Layer 2 of a small transformer language model trained on English Wikipedia (10 layers, counted from 0, width 128).
A neuron's activation on a vector x is GELU(weights . x + bias), where the dot is the dot product.
The model reads these tokens: " |" " |" " " "60" "." "34" " m" " |" " |" " "

The vector x that enters this layer's MLP at each token. A number n stands for n times 0.026.
0 " |": -4 -94 -32 22 -25 9 -14 4 -11 -14 -39 0 0 13 -42 48 29 61 -15 -23 -48 -1 52 1 31 0 -10 -18 -15 41 -3 35 47 29 46 -64 45 -3 -21 0 46 3 -15 -40 20 42 7 -15 -32 -10 -45 37 15 10 14 13 14 46 0 10 -29 35 5 -18 30 -55 11 2 14 44 -19 -5 18 -57 -16 11 -4 15 -32 -43 -6 52 -10 45 26 -8 8 -33 18 -12 -41 49 -8 -17 2 -8 6 56 -47 40 6 15 13 -18 21 -22 -22 45 -22 6 46 0 27 -36 -32 0 24 -17 -47 1 -5 -13 -47 -35 -7 -12 -26 -28
1 " |": -4 -94 -32 22 -25 9 -14 4 -11 -14 -39 0 0 13 -42 48 29 61 -15 -23 -48 -1 52 1 31 0 -10 -18 -15 41 -3 35 47 29 46 -64 45 -3 -21 0 46 3 -15 -40 20 42 7 -15 -32 -10 -45 37 15 10 14 13 14 46 0 10 -29 35 5 -18 30 -55 11 2 14 44 -19 -5 18 -57 -16 11 -4 15 -32 -43 -6 52 -10 45 26 -8 8 -33 18 -12 -41 49 -8 -17 2 -8 6 56 -47 40 6 15 13 -18 21 -22 -22 45 -22 6 46 0 27 -36 -32 0 24 -17 -47 1 -5 -13 -47 -35 -7 -12 -26 -28
2 " ": -6 -75 -39 15 -19 21 -40 -21 -12 -26 -43 3 8 9 -23 16 3 80 -48 -13 -10 -12 30 -38 34 31 19 -48 -12 3 2 12 47 34 58 -78 -27 18 -8 19 18 11 3 -45 27 26 21 -25 -38 -14 -46 39 30 13 24 14 4 37 -11 19 -31 32 11 -14 37 -45 1 -30 16 36 -8 1 23 -13 18 12 -9 7 -11 -23 0 85 -15 35 39 -17 -5 -51 30 -7 -12 61 6 1 14 -14 24 28 -37 65 33 0 17 -18 8 -42 -1 14 -10 12 49 6 14 -46 -27 7 11 -37 -25 -13 -49 -4 -68 -27 -35 30 -23 -20
3 "60": 1 -71 -16 14 -39 -13 -7 -8 -29 -43 -59 -2 -22 26 -34 22 16 58 -24 -49 -49 -21 18 -10 18 -12 24 -52 1 40 8 31 53 40 30 -45 32 17 -23 26 33 -3 31 -37 55 40 16 -5 -2 4 -39 30 15 10 41 36 15 48 11 3 -39 22 13 -18 37 -21 -3 15 -13 12 -15 1 -12 -6 2 44 -11 52 -17 -43 -9 53 -3 58 26 -21 27 -25 14 -24 -79 75 -3 16 0 23 20 19 -27 20 1 9 40 -9 6 -45 4 24 -23 4 36 -23 20 -51 -16 -9 12 -41 -33 -1 -45 -26 -55 -27 -45 14 -36 -26
4 ".": -10 -33 -23 4 -21 15 -41 -8 -53 -36 -28 -7 15 13 -58 20 -4 21 -11 -34 -36 15 -3 -4 18 16 -14 -22 -10 35 5 31 48 13 77 -71 52 3 4 3 50 4 -20 -45 26 39 -13 -4 -30 -11 -42 19 6 11 10 7 -19 59 2 6 -9 28 0 -14 40 -40 -3 15 21 60 13 12 17 -43 -18 43 -8 35 -3 -73 -8 95 -15 34 36 -13 2 -34 1 -18 -43 48 21 -2 10 21 3 59 -33 43 7 9 12 15 27 -18 -19 31 -18 24 30 -41 8 -65 -20 28 17 -24 -40 -7 -18 -36 -41 -20 -61 -2 -11 -24
5 "34": -14 -38 -25 40 -28 18 -20 -8 -36 -43 -31 -26 -26 42 -39 21 40 45 -51 -42 -56 7 33 -2 -7 23 33 -13 -13 43 4 12 45 35 46 -51 42 4 -49 15 35 -11 20 -32 41 34 -19 3 -12 4 -46 44 16 2 15 66 -11 34 14 32 -24 1 19 -17 44 -32 15 14 -13 -1 -10 -35 -20 8 -5 21 -13 32 -1 -39 -11 74 -5 60 20 -5 12 -37 11 -8 -54 76 -3 15 6 27 18 11 -12 25 10 -19 13 -2 24 -39 -26 -4 -20 18 31 -56 18 -48 -15 11 29 -30 -18 -6 -28 -40 -30 -24 -66 4 -28 -4
6 " m": 8 -55 -33 13 -18 0 -8 18 -30 -48 -37 -2 4 1 -56 28 23 70 -17 -29 -43 9 19 -27 -16 14 10 -12 -14 -7 28 32 43 -3 72 -48 -16 11 -33 32 26 21 -6 -52 13 38 34 -37 -48 2 -47 46 5 2 6 11 -18 65 0 3 -29 10 23 28 70 -44 -40 -15 32 26 10 -7 -11 -13 26 56 7 -10 -17 -8 -24 88 -17 30 -7 5 23 -76 -8 -38 15 -5 3 32 19 30 12 53 -9 46 15 -26 3 22 0 -24 26 -12 -18 23 20 -14 -2 -27 -28 -1 3 -14 -13 1 -11 -6 -68 -24 -40 16 -43 -1
7 " |": -2 -79 -30 23 -21 14 -22 1 -13 -29 -39 5 -28 4 -44 41 28 59 -21 -27 -47 9 47 12 20 8 3 -12 -25 40 -16 38 40 27 52 -74 35 -2 -24 -8 50 9 -26 -27 20 36 21 -30 -31 -3 -46 32 21 12 10 13 3 49 10 10 -14 36 5 -4 39 -51 9 3 6 46 -11 -12 13 -59 -16 25 -7 17 -34 -54 -14 56 -12 31 41 7 20 -38 15 -15 -25 35 11 -5 8 3 -3 61 -44 37 10 20 11 -12 18 -26 -17 35 -16 5 37 -20 40 -27 -42 7 29 -19 -37 0 -25 -19 -44 -34 -30 -8 -19 -18
8 " |": -2 -84 -31 24 -21 13 -20 4 -11 -27 -38 5 -23 5 -43 43 29 59 -20 -27 -49 9 47 10 24 5 2 -13 -25 39 -15 38 40 26 49 -72 36 -3 -20 -6 48 8 -26 -30 20 36 20 -29 -33 -5 -45 31 20 11 11 14 4 48 9 11 -13 36 5 -6 38 -52 10 2 6 46 -13 -10 13 -60 -17 27 -7 13 -35 -52 -15 54 -10 34 39 6 19 -37 17 -16 -27 35 8 -7 9 0 -1 63 -44 39 9 20 12 -14 18 -27 -18 37 -14 6 39 -18 40 -28 -40 6 30 -18 -38 0 -25 -17 -46 -35 -24 -9 -20 -19
9 " ": 0 -69 -41 16 -15 20 -41 -18 -12 -30 -39 7 2 10 -24 11 0 76 -49 -19 -12 -7 32 -36 37 28 25 -40 -11 -2 -7 13 42 25 48 -82 -34 12 4 20 14 10 -6 -49 26 23 29 -38 -45 -14 -42 38 37 16 29 14 -1 34 -12 25 -15 37 10 -9 45 -46 4 -31 8 31 -9 4 16 -12 14 27 -17 3 -15 -21 -11 70 -11 36 38 -10 4 -59 37 -8 -7 54 14 7 15 -20 22 31 -35 68 34 0 15 -26 1 -44 -1 9 0 13 43 -3 22 -40 -25 10 13 -30 -24 -13 -70 -2 -62 -27 -33 35 -15 -12

Each question shows the input weights of one neuron of the MLP. A number n stands for n times 0.02.

n192 (bias -0.113): -10 -12 -12 0 -5 3 0 -12 27 -32 -15 11 33 9 12 -1 10 3 -1 1 17 21 -13 29 25 -21 22 -23 5 -18 16 20 15 24 -14 30 -15 -32 14 -3 9 8 11 -2 -18 17 -8 -4 40 35 -21 9 -11 -19 -23 -15 -19 -47 -13 35 -10 2 2 12 -30 1 -3 -9 -9 -15 -20 11 -2 7 15 23 9 12 19 -10 -11 14 7 19 -2 -38 2 8 -9 -3 -14 -6 12 -18 -15 -27 -13 5 -4 6 -1 1 -1 21 0 -19 -24 -29 7 19 9 -5 -1 10 13 13 -6 -27 15 29 24 12 -12 -6 3 17 -52 18
On which token does it fire most? 3 "60"

n304 (bias -0.047): -22 20 -18 -15 -9 4 5 6 8 20 30 10 -8 18 17 26 -31 -19 1 3 0 8 -21 4 29 7 -9 -2 3 -27 -4 20 42 7 -20 53 -8 3 12 -3 -9 -12 -13 -8 4 11 3 8 -10 13 -3 0 -4 -22 14 1 -15 17 -13 -10 -23 16 -7 -16 19 -6 -5 45 -40 13 5 -4 30 -4 12 -16 5 -7 1 18 -8 7 2 5 31 -16 -29 -33 4 21 -10 -8 8 -11 -1 -3 16 -33 20 -13 -36 19 12 -4 -19 -38 10 18 -5 12 17 18 -2 10 1 -23 11 2 -14 -20 11 2 -19 -4 17 14 -14 -19
On which token does it fire most? 3 "60"

n492 (bias -0.065): -15 -18 -4 -37 -5 -12 28 24 -7 23 -9 -34 1 2 -7 22 -6 11 -9 35 5 -10 5 -5 3 -6 -4 -8 -32 -21 36 -11 18 -24 -6 23 -31 14 7 4 -11 -12 -10 -4 29 8 19 2 12 -2 40 -25 6 5 3 12 -1 20 -21 45 7 -25 12 18 -15 -13 -37 22 -11 -5 -26 19 -2 -10 -18 -26 19 2 -23 2 14 22 14 -3 -6 42 -6 3 -25 -30 30 28 10 -32 41 -21 -11 -7 -5 -12 1 -31 10 31 18 5 38 -11 24 -1 8 -25 -10 3 1 -5 -10 -10 18 -18 -24 -14 -3 18 16 22 0 4
On which token does it fire most? 6 " m"

n134 (bias 0.007): 6 12 21 -24 -1 -8 32 19 6 -25 -35 12 -29 -50 43 -2 9 -24 18 13 6 10 7 19 17 34 -24 27 8 -8 -24 -15 6 11 20 15 -9 -11 -28 -19 42 -5 -31 13 -30 9 6 3 3 1 14 -16 4 6 4 36 -5 3 13 10 -16 12 8 14 17 26 29 46 6 9 -6 -20 12 -26 -31 -28 17 -1 -38 -22 44 14 -27 -37 6 -4 20 18 -22 20 37 7 25 25 -1 -10 -14 -19 1 -10 5 2 18 -10 -6 -18 -5 27 20 -2 -27 -11 16 30 -20 12 15 -4 1 18 -10 -11 -11 -15 19 -14 -14 8
On which two tokens does it fire most, strongest first? 7 " |", 8 " |"

n62 (bias -0.062): -7 3 2 -9 -25 -5 -36 -3 -6 34 23 -9 -43 27 8 20 -10 18 1 -21 28 6 3 18 18 5 15 -11 8 -5 -5 3 -17 -8 -15 3 2 6 22 -35 1 -22 19 -7 30 -4 -6 -6 -17 27 31 30 16 8 2 5 11 -3 -5 12 -15 -29 -7 -3 11 7 10 4 5 -1 -5 7 -25 -5 -16 27 -29 19 2 -1 -11 -16 -31 -6 22 -23 -19 -6 3 -28 -1 -17 -12 18 -4 8 0 -33 32 -24 2 12 19 -6 18 -30 -9 -32 -8 -25 9 9 19 9 11 3 -4 22 2 -6 13 14 10 -5 -9 -6 5 16
On which two tokens does it fire most, strongest first? 5 "34", 3 "60"

n189 (bias -0.047): -9 13 35 -7 -8 -26 11 11 -4 2 4 -27 -33 -11 -9 -33 -20 29 8 -3 -1 -13 6 11 -17 2 10 17 4 13 13 2 11 8 -23 4 2 -7 4 -31 -14 -36 0 22 36 13 -6 52 -7 12 22 -4 -11 16 37 27 1 -21 26 26 -7 -8 -5 -7 -22 -9 -35 33 4 -5 22 28 2 -16 -32 -18 19 17 -18 27 -28 -5 -13 -20 46 28 -18 -11 -6 -15 -4 -11 -1 6 -1 -39 -1 -18 9 9 -20 -19 -15 -6 6 30 -19 -32 14 18 -7 -25 26 -10 -1 9 9 -22 16 -12 7 -29 -65 -3 32 39 -15 -19
On which two tokens does it fire most, strongest first? 5 "34", 3 "60"

n155 (bias -0.156): 10 1 -41 18 -17 3 -10 1 -8 -12 16 -32 -18 50 17 1 -12 -3 -15 28 -15 7 -6 5 -7 -24 -1 -22 9 -27 -7 -17 -9 -28 1 -6 -10 16 -22 9 -4 19 -44 -12 -5 21 1 20 -11 17 -20 -23 -1 16 -24 -15 -1 -15 -11 -17 -1 19 14 4 14 -23 7 -5 -21 18 -1 24 -40 7 41 -7 -24 -18 5 -1 -14 36 6 12 10 6 6 28 6 25 -2 -54 1 7 -12 -2 -9 22 -9 -10 13 -1 -16 2 46 -35 8 4 36 -1 -37 -8 -10 12 35 -2 41 1 -40 -7 50 18 28 36 12 -1 -10 23
On which token does it fire most? 6 " m"

n455 (bias -0.114): -39 -5 37 -1 9 14 17 -4 20 23 -26 2 -33 43 3 -11 -32 4 -22 7 -6 -21 -7 0 -7 35 24 -23 -5 3 7 -11 4 1 7 -14 0 21 23 -6 -15 19 -6 11 0 -4 3 -15 28 -6 1 -25 15 -4 -21 12 25 -24 4 -42 -18 30 19 -34 4 10 11 0 20 14 9 12 -30 -5 2 -10 -24 19 -12 7 -41 16 23 -17 -16 18 27 19 -2 -8 -10 0 -14 6 -3 19 -20 11 21 -39 3 9 -12 3 -9 19 14 32 10 -1 -13 -18 1 17 3 -29 15 10 -23 9 15 29 5 -18 -5 -5 8 -8
On which token does it fire most? 3 "60"

n282 (bias -0.077): -22 -14 11 -11 -8 -32 -45 5 -51 -25 8 25 -17 2 44 -25 -57 -3 0 -21 10 7 26 7 1 -12 -11 -28 -20 -12 6 7 -6 9 -11 -1 -11 8 17 0 -17 -18 -27 -12 16 41 -16 1 22 -11 35 27 6 -29 14 -45 18 10 23 39 -2 -11 -22 18 -15 0 29 3 19 -22 -29 37 -1 6 12 -21 -15 2 9 18 7 -6 -26 -9 -9 24 -1 6 -2 5 19 3 17 -9 12 -6 8 -10 -10 22 -2 -5 15 -36 -18 -6 25 0 27 2 -2 -30 18 9 8 -2 22 -21 13 -11 23 -27 -1 6 0 3 -5 -3
On which two tokens does it fire most, strongest first? 9 " ", 2 " "

n101 (bias -0.100): -19 0 4 -3 39 -27 -6 -18 -27 -1 -1 9 5 -5 18 9 -6 18 -17 -13 5 -13 7 -28 29 -13 44 -1 12 -10 -8 -7 -14 -17 -16 6 -24 1 -24 4 -9 -20 -36 -13 23 33 13 -2 -6 35 9 28 -20 4 -6 5 3 -6 19 -1 13 9 8 -57 34 -8 -20 28 -14 -16 13 6 -37 12 -22 -15 -8 -31 -16 -7 9 13 2 -10 -7 30 -41 23 -2 -9 -24 -23 20 -11 -3 9 9 -4 15 6 -39 -12 6 12 -15 -4 -7 6 16 -7 -3 -19 37 10 13 3 23 -7 -4 2 16 5 20 50 14 32 -6 -32
On which token does it fire most? 5 "34"

n468 (bias -0.132): 24 -18 22 2 -3 -4 26 -19 30 -9 14 -4 12 12 4 9 9 -3 -35 11 -6 -12 -4 -17 8 12 38 -5 -18 -12 -12 31 -18 -4 -20 12 8 2 5 -16 -10 5 -7 6 -34 -6 23 1 20 -9 -4 -38 13 8 -20 14 -47 15 12 -8 7 17 -9 -22 -12 -10 -7 -3 -6 12 -12 -21 3 -3 24 -12 -25 -8 0 1 47 -13 2 -22 27 -14 -31 -5 -15 -10 -12 -7 0 -27 2 9 47 19 40 41 7 -14 -30 -21 7 -38 12 46 5 -18 20 4 -18 -11 30 -10 12 14 42 16 21 15 12 -5 -9 -6 -20 -12
On which token does it fire most? 2 " "